Layer 2 of a small transformer language model trained on English Wikipedia (8 layers, counted from 0, width 128). Numbers have three digits each and are written without spaces.
In attention head 3, each number of a token's query is one row of weights dot the token's vector x plus its bias. The head spreads its attention over the tokens so far by the softmax of query dot key.

Query weights of the head. A number n stands for (n - 500) times 0.00093.
q0 (bias 0.025): 629488824544363496500600644583521429449570517365378530500393450500484504576529406358626695662655488628432650553523378326565522646729555273535332459640382406615689357245537500247546361404555375371487435398763513456565481421495447349477385483395645672362410376158440433238883389602205610661460437588426454607921508650559635534565504398600473581538344552380720614304401299793741810509655
q1 (bias 0.041): 526551390389444576637603306524424529551527321532535500560626409424544508548592646523442368136377607462511273444397535519470622561231565635454621310223724657522450455410560280592415372588413428370540541766613611571537448610492534465475622413771488456575632630659533500413401571373633634394576605205402344559533657399437521553456546504373427738433493819695298323740560717296258119377547
q2 (bias -0.154): 637593572398519475578404472573537417442417559438592622594539516507430374523406540526624522325447596535378431553346617519676422554569467479311494505629427548454373340516663668490619483475421520558539624453556450590360571540544451427462535572435496488586389534593399509592541506319411473407554554462614361404445520268629396495517552392529706419388381388415320541632383573525583588469395
q3 (bias -0.002): 410558379409427595670516516310433523630397403591378392515608715580507503503568394479341459290665591520445542404398646473563651413681484584522573245428426622564456303442464313429816519587548559524476470632540598646368625574496412381604610469750436203608467292553633626519473631566523424523500724537576567629555544522433536654769276474419470489481345447419380334609527594459484268367549
q4 (bias -0.249): 670602554364547416616569343407480523500419500422459561596581589509497392598452446491599396437477575341237416379655559413617584452389552471329694466476514745562332530308597447589759573434594483433521570513513592621411441401648710393526553556601411163680466540632493471464342609237483641514578672449550350273444621461600328453429437565386596390327603812661342494494422734571487417447352
q5 (bias 0.007): 404514489566472281399400524515659491223447426504647449594574575409611569514550640609527562479402628553301512461631615405611195439420476589421371496646657605316457339587549590555424527539480594625507339412444496724522610692488390680627580681547531267356542496740246645432564496465462361263524629450658618479232393334429660618355523464505441266503621573637300557609532700279480345504286
q6 (bias 0.205): 297600336649640740422519413643384486452553384643473424403555299427422698648443194617525415503526440321439519381515635589467532483560369554643365543305370447510630477548375542474341416685522546583566681553454458790631461443493394561453598503610508431507503639570600543337362541631676521497519510581619620715420312541300717488361438530581367413618434530445536259537563380415425553584458
q7 (bias -0.026): 459332539484662555384551463480552450540641554491539497563362494594712605425623421434219413568546519645495478377452593483398568625329294519546570453463637481532577576670353370356430629454550500405561402584358560373437490464503450612385383443555449389454574606505559245439512400516632476351487450550511586505443536592497485587497536419485514566743544462567488532487533524479684506390520
q8 (bias 0.120): 387476300555534517469524689507382404661458500570603387334718535372551708524246586577674289534459609309520366445667354604364429437579460524340465346385541593460425424783324575463454582571607531482420735462361511593797398268469494677404676380531586423453559511632547410426544337527671474343410430764552626515164382627430491500507370586514504526552447591365435373630573483391375358537493
q9 (bias -0.274): 674625496335535388435682493399566522504452750315269487581657485591586281656374267571428304634609330383346404449793493409640369600550475433510698482602391562267527576564536330550736620463690584622431595467295565520426752204685513309413407515435427283646409543438457405719530473366421356427563549697697655421371431384674364357492425277579671488469368575429424402370346625615531524485477
q10 (bias 0.177): 483579352672624563515290515728350468510657369563538538503539393373393655567576547514790545290590497462488432550308513484588561434617476624644417443549341497557497435481528546421276450500512524575372432441559457581528446743479360557488590624593588594474488399409433551530438435386635520541515551148385494708490618335437736474365512334534435571427310407530592425684566479342503429510497
q11 (bias -0.011): 547600549497373297551473403722472610525638428507440492512586465358369496610661507661537535422537521194433391390786152741492511493465645370494682503418536493702352721596446517450447529414533448611543609514596493386615591476564469602333521496797619416712507289514487589646357525534581657486450397472336628497387552523439331583699452329463451459381516551507417312445524450631295378305719
q12 (bias 0.076): 419537577475489541709376661496585585513158625603500403609282418512508403343591454496412898735483470521740747500262417794285380534500291228380411702526676255332655567737441685463261544575048662651491373289640357454391391539178531708581493558472575569398610578436686500553573429542458408696324189621475590390495210533545523666558480620724528491544601607603728663389530268589436573522278
q13 (bias 0.066): 365403463644426384293364464589419592367629438605564398523454433432424500425519617474300568311511504437353504786609206477347329418650493678662488637313492394408583609584329580647481631469638575523461405621415546684607648496553318665542420550708574513319643373688350906528467454656391439312465833586610574640302549401487547572423676542490376404538594622332263405479552439374403524597704
q14 (bias 0.149): 398496327629512739292315667375460382545465304723733426442583531378599782295241487418495486296596664544509390684380644174648338593510445977797777402468360277432492504382674365534590624725664360445398496710381491763755617740674307383529504505373525434242504666795372800636544473517414573302525483366518496671423658458537652422495545420363335567459316354303500538496610582245475387352679
q15 (bias 0.091): 509528619547604464541528571598455470434599438537373592523297387582475589475594680511476559707550426602544703611416405349393631368601534423539602439424629506654602535447405682509578536307411439400376237487659507580309348449486506402527489393754543578377440225478314672368463546563450557471521617442313526558668597732428529547322575676405467580420539562640702607309487497467503305480347
q16 (bias 0.178): 480342260539430734432299682588221428612649389614706591353655657576557776297438536494547355418425602460532438626413411586460555270537490710355624471522366471605368339463457450472563575557694376327500464715486591377789474507595484511342569406440729492338626364637532523371552481539560505435337424694453522715290616697342493507637422467334393433510428533338413545547608518359480492318560
q17 (bias 0.009): 566512497503516359569509418462533474484573627391395544294573317665432516541626443492648435697425350482494552415686385537429562485689631392446533555578397672485551536491422560473618563455480519453522690557403449459567464176427666373586545256456483609576334536327456385292637478518533392591553675620530543466600443610514475247344491473500476727424592604491659465528382462417354513541421
q18 (bias -0.135): 583497633518538442343551622552558389364521496387329518660427568404563250589447312421310469461682472595518660485497544443514500500455491444620483599661656330453612609405400422610462420423532453494539457427640397484409542423537391422329284634534471571567482480417402450757528481536362628601441444503552586526628569421587444560741580421558563483663436399548557515288423416733708622545663
q19 (bias -0.151): 653390802409333478378591485291601587512512635381722542596334449575378183572303581528424568615542347698398800543577520636561508504452612259496487715596508326624555627404512331549671390348422446431484465465438508274445472406624734389544415313251388716467500425345492550556419460485389638730418354524407418349709485344652327446692493539500560483605729460477598478358372364847691867455476
q20 (bias 0.041): 374477540659334639454477561237650575503390440689611224418476446338474620635338556565565623503533436507536553318478581558496256523308624725683555564397514434366603638486631382568480357629554597604639652661374535595722576614533445500582483448394481515406371700686387547631434634343588433404570407359507426503405450328472515463657335470545393529401585485368373223528497565434591582503649
q21 (bias 0.072): 312593463434476430494569395653676598411611487523262370568420450500542732518734497633500630624573385469527476227308380668383380565448518577820398354446601472634514546484415470458346410609479605494597338699611584516422480553476435601576524429728591396362383467568333570470489666558482422343518616491613609590446389577343447583510448538587361450471488391629433388488522467436549371419564
q22 (bias 0.094): 368651191340473515504474451406558607676422349557697360486605484379568628556374696473559468435419664229364548608249496560604215571579388601293470332396628662590366488572485523322413489579578559484260477623388687618630578570355521492537696561509578622549813746647451743470427488538721328504549608504658426497210515322298518334439489570374455306507739633523280270746597765400324471480403
q23 (bias 0.072): 448348526525570498467385542467618640466482514587560580573505381543523558438518475475394600710419531577540757520534700336624575523584238373490588526553495480587437472354688561267458321512392402462508413584531495452405502630435364560541489559457403473371492384562642661460442564599379477490421490531490523467568451542543502593405466515503487525610456371480551515505505470510502530406422
q24 (bias 0.115): 454541313448573457645297445732595543437424685468369463617516225580355590441615383594843609489541523409614341508459620680458422665547387309422370576778395470390528436664511552441024368599253774670409624349470297490403389435250462504633625536328470548571538684508522389661698366407500293675489438596658657474392163511491596479412472568797559426440324227456521616688432515514468541588346
q25 (bias 0.213): 464548658612487438549414719512469328417439473484519541375464523546436374585450424584575810556424435645567730310333496472479714427699661308561382419701464390474654341539519730571395450557314563524532447398561396684453318646249455508721566345475549522400291266328559479319710623749530384485441500380447531635861428624495763635287386427582475649496308509392729738475401355290536488640392
q26 (bias -0.133): 649441576435426481548356508463491445640486524415662521436597532660421470480485540451695319338411538520379365448554423640451553599389617567375529535476469606506476531577480363576633693441494544382467707534362591379635590363525629471503538367494479383648442609517438244397578335283494529509533461579359290413497544550596521329558413507430578572368651609548409566665422624527484463360452
q27 (bias -0.000): 357613361511500545586458366611522538549435596588305404417659336507355597528478464603599448429475591402334286493548604590419578496352521581212436449346681752301412478582461507655474623638483730651458734500374458536650643387397520408651711352492390336610500590580662512343458440443568275464545622500727562437325377458496615429435296660534472492304503732461370316727525684369309197686330
q28 (bias -0.010): 572531497503536379407454506621630543357541475497503582570583372543523509483485605677676621497308461588437567647358584351639452256473576548412536547582562374517392462375754567557398229568398515454800506573615457453376519657448462548388487583331521650469462424609440554480556601538593515370491378381500378363490472319566495792432550450456569497412514544463551503552473520483494674611568
q29 (bias 0.209): 487516412522398414576632734439574494430629437524484341397651377384487560547523625634398394649404513494475562288585507510439490529606485453437440260470643564581542532673465614252345364569651549544449356526500588376622532399323515605567643386379637657530500493371606434304625460697734316719367478644455734511369476546244518527409404685570367577527531581459479414512613494488287493544396
q30 (bias 0.132): 546497423413551471449302515721300497519485474506653644546519447514401567563509610612644570309485370482386528402119434690503650391566509565592565599481634347550431476427345573680371286529273488439419515619564426599481348664432590487520653310544512568622515450565500557696250622451639473491550601266396432463446616447438472426477503559512556533451631514566513527641485596444477434555529
q31 (bias 0.061): 478437454663491621587468456500480511366565491497662457445551520455545688443358532370603470481484690256459437649789467389456285648452231576466471530601552474440396436497471548284394601591665446650445435464390565558709607319614417520463503605457565489319578665620421539396676361410228550402418378668549516629182482606535565530469628599482471256533379362389418594512546436577552650521524

Each question shows a short text with each token's key, already scaled and adjusted for position as the last token sees it. A number n stands for (n - 500) times 0.0037.

Then comes the last token's vector x. A number n stands for (n - 500) times 0.019.

0 "ht ": 916220777189754276181513186766239371589167220487229672846866216220128472513453712254666207360308
1 "into ": 913177805149715315167514192782238336610201234489237644853867223221124483526439700223704186372359
2 "the ": 914187798182738291161518173766226309611184226489228630840878204209133507523442708239685182384334
3 "s": 858217818173779332168518184787224275574193226491234671820851198192117472523461733311675160416323
4 "oc": 887224847172779300139475183769229326574163207476231680809893220198154453523461759305733178442271
5 "ial ": 882217807190763317153533162766212322590168216494220638842866203214121466495436730273726168375294
x: 683490471525540502514464525494492455485478470483502660522478496476517518405501518474557491466439506490510530545480459477469452524574450499473489497481496495481498489480521518463488478507499324401485503530491463480492462491618457483506538470495579553477487504519500525514567496476456694486460467552482489501469933498537484531486535486318449491494487480478521567503618481479490473489528
Which two tokens does the last token look at most, in order? 1 "into ", 2 "the "

0 "ide ": 911216788180758292169519180775239374590174215469222664851867216222126458518432721254677201353309
1 "with ": 902182823165736321163523183785232335607194220480227634860870219212113483525446702227704171390348
2 "qu": 902198843178799309150478187795243335584161212480221660832874209185141475542457736308707185429321
3 "an": 868212823157774330145478168765226325603205222497231681801874207207128474512462748308722161420312
4 "tit": 875252833168787328128487174748200308583153216458247686803865213205147442533455784323717166422329
5 "ative ": 895236799197758312150510167757203331589176227470218649841873236209130451485450741275705173383295
x: 656485460558563483528495507492485416488501454458493647527472492505524530418507519476569503499469488504533520558479446475487462497538457527489472492454501482490483493501500529478476492484486311393485513508490472463481463478640466490475516504485571572497503507518487525489540483481474661478451474545486508505451936516541519535486477478324432499496470500483542556514630491467525471494501
Which token does the last token look at most? 1 "with "

0 "ach": 911230777199775272194506198760267398566178221498241692824854214226150475510440710255657217368316
1 "el": 869204819160776336141490198772235353596182209487220676807856202208140444550454764318687182384338
2 "or ": 874191803177762313168509179799229359611209211477222640841875225213123480511413711265704166391317
3 "of ": 885194804167721338169520180772229324587232215514241657853867218220130468508447701238735187410323
4 "Ar": 852259804193774316158499186765212334582189228495245706789843191217136487511436746309726183403344
5 "ts ": 894212794202798311154512171791204335578173225493222667837861213213110464490446731280699160373295
x: 673482467506551514475442514516514434491508474471529659522491480465522502420487520480545479483466541551495494542454483444509460522534465479490454461503483495506494492501508481447474477490509326403495494520456470463493489492563469523493547464500540571470503506499499501504572492495475662495464472531457482496461963488520509567516504492332434502522479472477540571554631488477478504480526
Which token does the last token look at most? 3 "of "

0 "ing ": 920225765217750283193511191760263390570191235488242673829855224233146466506452706265658214346314
1 "the ": 913192792196734295171510183756236310611189229495234629833868204212138503526450697248679188381337
2 "new ": 921210822193767328150495169773216317595177244476223649829866202190118475506462742278725170353335
3 "un": 886211824173780327156459183771242356605221230498238650810872212197127477522442743315699155398369
4 "ivers": 926233828191801303153472173771210339581182231498240695801867209207137484518442747307719169384339
5 "ity ": 914228810205779331152494170755211296580174243479235647831858246207124461479467749294729168361314
x: 639504468523542502501483500509484441503512462490528662530483493483557505405493521494546472485454528500517501581456442468501452515538445497482462485498483483491514513512511488467429476480486316395476477488483476480477496503612465482515518465479552568482522494489511518543544483507472696498458449542491519490465964516507504495505493478358435491539489478473539583517610478493467477485517
Which token does the last token look at most? 1 "the "

0 "Ar": 899244771205765273188504197758259389574179224495240683826854212224150455507432720269660217364317
1 "ts ": 899203787201780325160507182780213329596180221492220667832856215225120461509462722290687175360307
2 "in ": 924185792184726317182498188792231331575226243509250644855863243243119459511427693243689174377340
3 "193": 844244806187772331159472177760194375595195225468267636792883234219159471484414733298751221391344
4 "9": 826234827167798316157501180792200358569192219442231657844870246214119459502397759310720167422328
5 "; ": 877229773197770263182506179783229352582190226476236622861866253208125459468428718266685190429306
x: 657495495532500511469492509510486430452510490450517662494527490513503504476490498486542484498476519506524506519528484474509486542531491526522443484499482490509500511491540506441435482494493322403489482466512491461474446482560487504496508525455568569440495509467488501470613462507485689510461491509489493532509908492521501504487526451293373509552473480505526574483617477459491492523484
Which token does the last token look at most? 2 "in "

0 "school ": 895221780215765296183502199775250373588178226475239678825848231226148467524445716287661219343322
1 "in ": 925166800184722329182487190796221310604221232501236655853861249242111468537456685261691174364340
2 "partic": 894207802196753344170492226726244303599201236499277689754852220206170527535507723307720230418370
3 "ul": 869217819168761336142509178741231328605189211511221660788864205232150483542483738311684185440312
4 "ar": 840226804171787332156495180775220333610196210491219682783869215220150472518436739331699173401311
5 ".": 844227778172769294196510182776209332585191225478213692839869267206105469482436722308697196400309
x: 667492481486503495499498499523461448455470488464507655510480506525491493472499518479531486493419491454548491503476506472501483542546521477510443444514518465500500526496512461535474504490484340380482507493527479486450459484607494486553540459487538569461528522484532521493597450523445679502479466492487488527473918489529554525460510456295416466508472478454545601525591504467499488518505
Which token does the last token look at most? 2 "partic"

0 "-": 883239763204758278194515195751258385587197232483235655828854228227157471506428707270659214365316
1 "ty": 869243814199776363174503188733222326627185209479240658771849189215147466521486739321689190408339
2 "p": 850241810181783324178506187768239326576188212503209701790842217220159502536458720320698193432315
3 "es": 858242802181789344164521178767226313600197206478210654801854209215143464514466742316678177413307
4 "==": 897256767183710311197545147729257299568190233545247686819834256275096514505516682239758208462258
5 "\n": 917217740174741257191541189767221336573200234510257682829858236216121493475451699249657214386341
x: 666513496540523501471483525517489434436498462432526628533487450509508496524506530502528508465497473534533500499466504474497493503527475503524437507508509475503491502497533490470455441504470340383517483482497481497464468508633480505501492529473585572436486494489516519507571455464465698516479481457475491540501900465513520516483490482318400515533454479483534578521633476483493487506480
Which token does the last token look at most? 4 "=="

0 "is ": 923218775186758270185516181774261384580178219489232648848862229230129469509434698241664204358318
1 "more ": 911195813177749352152474187763234333621190228465244609827860204187128473522471729284721178340342
2 "me": 855215839184775348143492181781237297581196220489239660823844198198118466537473737313719175427319
3 "an": 862214815158768333155487168762230323604212223503233677796868212215132487512464736309722165418312
4 "ing": 884221805162760320151513167768218308589196212482229704807883202191131455510461761290724184405290
5 "ful": 877221812169766341142500190737221346612189246488257636800872189188144480515475771292698193413345
x: 722499461539541494523455447525496469482567505457493690489495495495489527514469495496542471479498491446523468513482480498493496481533508540474422480463472467513517475458530465467509498500503336441566498511461505494466458480550527531510521469549515564480500503514494493517515466504427701515489506499472482514466934490501533482522470480342402450522494473482550568580570470437469525506465
Which token does the last token look at most? 5 "ful"

0 "al ": 897230765214756285196505197751258386582186233489237665822847234233147464513449705274656215352316
1 "Cor": 861232804153745320184503215755249400607183231506241654767819188244158509556461698299716207427376
2 "ps ": 896212793201768342161507190777213338596208236490226645816838232235152493511465707288697201382352
3 "st": 851238824185780358163470203749223342599191232472231680794842224213144441531482765319720178401328
4 "ation": 880236803200767322172522178758209306582201223503245687804852207219110458516467740321699179410303
5 "ed ": 883213786201732319165556190772219343583193240484234647847844238229113472491469727277712186369309
x: 664505478510523513498466493514495447486514496497501677524488490502516509409523516492555501465459529527508518561469500494496456503545423497477438487492480479522478476473517503445455461487519333390488463490491485488467469510619441495519553505494541587469529496508485512492570452486470706500476508543491480482476891519513487516494554520314404455494466498472527568524615476477481504500510
Which two tokens does the last token look at most, in order? 1 "Cor", 5 "ed "

0 "many ": 913209772206746289196517192771262377588181222477238651840859228233145478517444692256660222339310
1 "w": 862185815183746344179484203783228310608232225492241701815846219215132477540486731319713186401317
2 "ays ": 887200797205731329161525195778215319609209232447245647822842232235110455527470736302698175358327
3 "to ": 864167789151732319172538206784233328615216233490250645837866217218147494535416706239690178404359
4 "cl": 876212830180769354170464187763231300590151240501245684801847231217158464530489731292712199422332
5 "assi": 847231811180739329165520221751227312604181241477278643794843219200127457535466747313666189425348
x: 704480469587553468503445437513480437476555498430504627533459435485470516517455530515557475460521457471476520522469487531489459510539526519513460448484479504509464497458535500478443518486554388420505498503484476522479447464579499522538544477503533567483472532515469507507496484500452648517516495448480480459465968488514557427484468547325456504510498508490522526562570500448559479520495
Which token does the last token look at most? 4 "cl"

0 ")": 912270748204761257200515187747273399550188239505251671835847224228144462486432700242656229387309
1 "\n": 922215747168745257181529186757227349567195237523266672838865220206114491474446703229664207389353
2 "- ": 928236790186740276178495158738251323576200262499260612851869269210119475466475714220714168434325
3 "Cor": 870261802164758298180513205751266422550179252532263635782822174234156506514431706261706197448376
4 "rel": 850245808189798363161473197732244321548196263556297652763841222222162469493466746313701182445365
5 "ational ": 890251789209772298159515163744221354555181255527248632830857209211127489475429723251711174406299
x: 656482463544532485514476503509470407490521411440515647503464495487541498440517510483553511482427508529533521545455437512488469473527467515460481510479501477489500475520514510469464507492482313392513513529513479497488492476598469463484523463507573544494494493505504510505547485504467670497474444529505474483465942509526519549496508497344403481485475487493533560530639488479509501482563
Which token does the last token look at most? 2 "- "

0 "im": 902220782191768270190519197770261389579175217491234676829860212225133473517442711260663209373303
1 "ent": 856229812153789330160521202762213349609180188491205698793864203227123473554456742312696186412311
2 ")": 884264770146757297162525178766218333597191210496217693834843213223116462517448732278712210433302
3 "\n": 912201753157746262178534189772209339587189221511250693838867221210106488494450712247671203391342
4 "- ": 929217799174741280172491160751234308599192244488245631851875265207112472486483724236721163432317
5 "Rev": 913227814150764295177469217754236327568162235511279690807853192188144462509452749291752192410327
x: 699460486516451495551458490488462422503540470441534661509454478463471482462542472496519511464493479497515496523510508504464497518525468484476513527493485469426530493498536496502506512504464339455479486482523480530518430472581527494536564472466509512453467531471507514515509536512484696528490466501492528506474964474511479448491513501298471490495496459518515618528618469504488483486499
Which token does the last token look at most? 4 "- "

0 "th": 903218785185765279182506188767253368594173215480232689832863213215144458516446725268666209361300
1 "en": 859208801149770334159487180783229337620208210489199679820864215221122481552465720321706181422313
2 "a": 844216821151756322147489164767237305616205220474210690807864242203116472536471745313724172414305
3 ". ": 885215777164755298177504172779218337601191226490214668850870263230116442498457724271671195410317
4 "They ": 934199793191758280160504165781231323596169230494243650830855207221136492521452695237671197397334
5 "re": 865196844177800339157498179788221315572186220504241646835862193209108455534449741317719144425326
x: 724451488540501517518452522509477441499495476444541628506495484481478493511496500490565467475501491465526513508510485502491495493551463456481435508497460515538524484507504488455445508532522321369540512524482511510484474499581513490541573453471513549444516497502528494514535478502478657511537514502437452467465968497505484427470524507314444497520486465509497535575582501443473528475457
Which token does the last token look at most? 4 "They "

0 "ance ": 913213778201764308179499192766244375580189222478231682827855220225137457519452710274668213325320
1 "which ": 913188814174754300156520161794228307611169202482214658843882232209125501524444709256712193400319
2 "vari": 893218799171758367157519192751232315586197232490249662797852191217151484530478732314736209379330
3 "ab": 883216817177783334142475185794221321598175225484226682802865213186147476518472748327709186403323
4 "les ": 886210801201772359153500184781201335602202235483219653832845227228127458494466735285688176373334
5 "ne": 871233812165748347163476186760252327573232239514225691810849210208134475514482733302738174444320
x: 703520444538486470507469484520463434522482473483474642543491442490483495534502502494553470466397531471537479504464521508514513511532426503467460502495451502545489502483479498491475513492519331361515554493544504479517447512581503496483568515461515565449510535467496542493517476522477722504527506506485486528483902470516455480498457510323467470483498470490527540572587494450458501533494
Which token does the last token look at most? 5 "ne"

0 "es": 894237762205766287198512200762264385578192223483234669820848227230156462510445706275646222361315
1 "es ": 893200784213756334161507182772218333605202219487216637834843231240128463508467705285677181359323
2 "— ": 902204798186751328178487183775235347596202224469253616848858253226127452497474710279710189402322
3 "out": 902215813207737312174502197757248335598206247448272641803858207202150463537437755277660192403361
4 "com": 848255806205776343180540192768241327584168235505245634792823174231150512537449720311690186439353
5 "e ": 877223795205756323155511170774219344581213233489210629847843226222118453492445728286690155383324
x: 667501469513528501483475525485479447503503477479532630539534471472519501429484507469568498494448512527508522527476512480497458482542448496468469488480489507518491492492533509452453468481505325349478500506498471459483458484631466491468531502478572598472549506490477521501578442503497691503455488532500499497482902514517473504495517475322420495506519496476536551531631507446468494508514
Which token does the last token look at most? 3 "out"

0 "(": 912243754215746267210487195755282400573203237489245646836849245239154464514437681252650227374319
1 "e": 873223816203746344166471188754244326588227229485224668818836218219136445533485743325685172400307
2 ".": 830243770187758306206511189760223334585201234478218676833858272213119464484439715317686206399315
3 "g": 858244811204762327172457201762224311590210238470238684794845228189154461516476730322686185421312
4 "., ": 886256775190755287186490204772238352599198239500242647838851260220136420484457715269673203421322
5 "c": 859237802192781297180463194778255322544170234481246703799849248203164464528420740313688192437319
x: 681475503493498523527479529520472395477495473468529667524512440475434493480476473491559442495488484462503495501433478475502517506515455516520515552497475503502511467526500531516469522528441344378487487466525465539541506505567517567486610478501517523473524522495519518481526524495466691498483469510443553525486905466532502469459459485292453461517461480493517543513599490458480514509465
Which two tokens does the last token look at most, in order? 4 "., ", 5 "c"

0 "ac": 900227773192768287189499206759256384588181221488240675817861223222162469518436717281658221355328
1 "qu": 895191832184790322165475205792241326608170208478219665822865227201155475556468726327698199417327
2 "ain": 871213816162760347153507209770202341609210211450228682819869222202131458526450764349720188377343
3 "t": 849209817164774344181498192778222297576188207457202712815857235197123442532461750323691165403310
4 "ance ": 885203811207775359147492180777190320602197219471223669817855228218130456503456736307720178340318
5 "with ": 887191812173745319172528194788234345597202228488235638851860229215118481513436701232699174400348
x: 682493462533508515468465508512495407484502507476468655532510468534466478467495500490546494462479535516535519506465513475497474488536464525483436482495499485518497473454499454448481491513517322334547548491500506465489460510554483517506525544464549541446481501468508533502549475532461656534480497542464462493474929506517497502485512519308426470505472475531519536504644506472507488545518
Which token does the last token look at most? 5 "with "

0 "tion ": 937217784193774277174523176779238376574170218478223673847871208215122463506437717253669198337317
1 "that ": 924192810166754285151530157800221315604165212492216669854890216194110501514443713241718192402325
2 "an ": 916187809173762313141493154772218321591195220509218668839880215212119499496444715254724163359333
3 "under": 919197821160760282152536177795236326596181226475244664828871173190131481525411751261707180413356
4 "stand": 925228832201769340156492162753238336584186255466250656799852208208141497500469750296736189401341
5 "ing ": 920197803197748302156528161782217335574193236482230651852874218211108470482453735257725160373302
x: 688491473517523497507475516505492439516518475489496673538494488476521520421500522488545506461440529519534506558482485484491472506511416522467455485501507491521469492490508493436473482488507332375481499503490496481492458488590456493523515504500537580467502499493501510516568466481477713482467483527489487491456925502512494533489516534321408487502488485478526564524629495458464483513504
Which token does the last token look at most? 3 "under"

0 "e": 902238770213758287197497202757268393575200232489239668824845228234153461510452710278653216366311
1 "'": 899220767143713315194491191720250304618211240518244644821852231222130457517460695301703196385352
2 "s ": 901200786212754320168510180780213330599201235481225639842851229233113464505462709279678173358328
3 "ul": 867225819166759328141515179740238345596188214508226653790865202230153475534467744301681186440316
4 "tim": 867223830169775318153504204763236337584155214461246664788855223212153448524455742308699196404321
5 "ate ": 902217804208755320160501185784202327590186232472229648844856239214111435496448733292692166354316
x: 662472456536536480527473479503482432490514480463519663512477498514509515405521517489553485481478506523516539556467485482490444489549434501496440482478495490516465479481512487462477508496496349383462489499466455482505444487608457504491514478475580579473502519524493516516566473500487652495450478534485488482457942507508505501486537489311424509531484502495539573519615480477528497494517
Which token does the last token look at most? 1 "'"

0 "es ": 911226764208755287190507194764258388579191227483234660831851229234145461508444701265648214345322
1 "a ": 879194801193745318148479168756225328623198219484222628819863225212128494520435700273695170352351
2 "di": 876230816173752308175480208777226345576195229471239660821846218207123433542419737331679169393354
3 "st": 862236828184781351156462196750220340596180226475231682803849216206136439529484768309721173401322
4 "inc": 852217802158787305165479225772233337584189221487252704771872239185149474526441737309693199425339
5 "tion ": 889227798211778328165534177780192322586189230470229642831850228224117450475439734292712166355318
x: 640467480526511524507458538502479438510485474516517636527485477490529503426519532495538498479463501539529514569465470473496465512549446494485447480489468499489481512486508507466461483488488344388450497515486452488503489473612431499507523489496569589473487496484488519525565457497472684491472477535466484474467947513514523518498511480292432494503499473480549573529613464498479473497557
Which two tokens does the last token look at most, in order? 0 "es ", 1 "a "

0 "American ": 899226766200753280190508196759258388578181221487234676837859232232147468513440700254665228352305
1 "Rev": 901216800149743304191469234749243321598171229496271694798844209204147455531472736310743205399336
2 "ol": 844207813141768321152490189769230344603182198499214696796869227224137436535454756325701184438308
3 "u": 885197809186749321167482186781239329599222226469230664818856218214125446547473742325679163420317
4 "tion": 881225794185757318180543188755211312585188208486240691813854200227120450517455746309711191412305
5 "ary ": 887219795196756324161524177781205327588189216485219678825862236229126445495449740292704178365307
x: 693499446543550502495487494473500443472482448488511645529486490479523511410514506496564505482463503510530528553467496492492466506546462501505457507487509482501492496495517483460483499484491309382458481519460444499489489505633451486475521486483551579496492510496515505514564482480491666506427500538492513487433910491543508515474513491328440494496459483480558571518638474486510478474504
Which token does the last token look at most, and with what share of its attention? 1 "Rev", with about 40%

0 "all": 906230769199751290202509205750272392582195230502245669818843228241156473519454696262662228368315
1 "'": 903214769141713318193494190722245298622210239516240645823853232223130462520462693302705197379356
2 "s ": 906195789208755321167511178781211325604198233481220640845853228234112469510465707278680173357329
3 "m": 858198833181779324172498162780241322571184208480226684810865217205111475533474735305715160426304
4 "ur": 885209823158775319132522166767224351610197211498215659811883196222127466533457754300691167426313
5 "als ": 903200795208775313154507178784203341594176231491234652830853223234123467505445717269688181363311
x: 690458488541545511478458518517488429500507460452523688494518490475506498413493507511537469480481515562477524525465485466497481494551459503477438496518472485477496492497503475437471488511518329386504506508487471478498483501559450515522537476488555567472522489491506488507564470491472653474450490519470484489441937506531518513522505496329429489500506471479529576530641481527482488511525
Which token does the last token look at most? 1 "'"

0 "195": 903230767197766273190503197765243395582182221495243673834870227233153454508427708259659226364320
1 "0 ": 877210798186772321158505185777183336613170220456227612850864253232142459512435720300711186396307
2 "|": 845233770159770274177561166798201335588170215510213696848862244237073525521448696256706184467280
3 "\n": 928203755168743261177527186765214336585189225515257686836864215206111486493461709247665206384344
4 "| ": 873203787184770299173484180769211322597184239491236637850877257200113510491460704245722172430315
5 "Pr": 874241807196772323173492216769262344542178252511277699795815202221145489525482725296705192428358
x: 698486531485483504529434479468477425439519475490508625509460467464503516494530480550529461444518467521479510559490557509479507492550456479482520519464495501439525508578530504530492533501485290374460451495540517493519460505596537477510568481442518534445473538509463468475522512488494649512490452527432499504470910483533508492476470525338475497530530518490505591501599476485483499468436
Which token does the last token look at most? 3 "\n"

0 "t": 902226776194766283196511195765261376572183221481226689829858226220145461513445714269654212362312
1 "as": 841232812169771334169505206771228336624191215462228655785846236229137470532467728325701181408335
2 "k ": 895217788200746326165487183769215342599201223468210660836848254234147455505465717299697193378323
3 "of ": 881193800168711343174524182770230323594240216509239651849863224226134476511455692242735191407326
4 "construc": 902237809182787356156485193742216327598192246491248662772861210212147489522485758326714185392372
5 "tion ": 893223802207779326165538177791191322588188229469224647832854226223118453479438738293714165354320
x: 642466473528500524513447534504470440508487485524527628531478486487538496426509534488538492471460506543531512561468475475496461506549446491482435492488475504493474505482513518469466488489488338394450491507483449495496487472617434498500523498491561589477488499483495526531564459491465687498474485535460482479477954509515517510492519483296425486512479479494548569524609468498474481507551
Which token does the last token look at most, and with what share of its attention? 3 "of ", with about 50%

0 "es ": 911226764208755287190507194764258388579191227483234660831851229234145461508444701265648214345322
1 "co": 873219831186771337157465218766242349601195222464259653813843215211130437567470756327695180418356
2 "inc": 849214794158777310173483234769238336593194220481246701769868247194155473541447728316688208421345
3 "ide ": 858230797177740360150521184759221331607204228468230614846838229234128429509429740291708179383332
4 "with ": 886196808180736320175530196780242352590209235492243627850855233220122488508436690223693181400359
5 "qu": 892215837194802308158474195787255345567170227489236648823863221191155474528449730312700190442326
x: 706478511535531547483445497509472420468499515485522646494525485490480487501488499499572443499438493480499458471510491466500502494521514483512456524529438509465494503542518508516446514491500325382514494513497514449513472492568490534544600470468502520442530484506475493489503510510497653474502501516436507529470954538508501433475487521314458453507517459536500586549601514447466469501441
Which token does the last token look at most, and with what share of its attention? 5 "qu", with about 40%

0 "\n": 922232736196747243203524193753261394564186232506257680839859224229137469493437690239635229363321
1 "- ": 945208795180731281176482165738241316605195245495252630849873264214117478497493710233713171419331
2 "Cor": 867243802160752306183515211756258412574179241521254643779822178239154510533444699274707202438378
3 "rel": 852227806187786373164473203734239317571197253548287662756838223232164472516480740327701189429372
4 "ational ": 888234791207765309162512167748214343579180244518236639827856213217124493495447716264712177397301
5 "(": 918235785184761283178472168775245364572210245509240624851863237216109493497438691233709181427337
x: 640521504524509534507496497497489376491495463440506670486529478532515514493495468470514495527472505477508551539448503490505525492528451513505460479510504493500486491490561512470492470525465311383514502483496486494496462497585519491494515462464553569478457523475528486493596478501472661522442473527480484511522919519492490480506485499282381467546469451520524582479599476458506516518464
Which token does the last token look at most? 1 "- "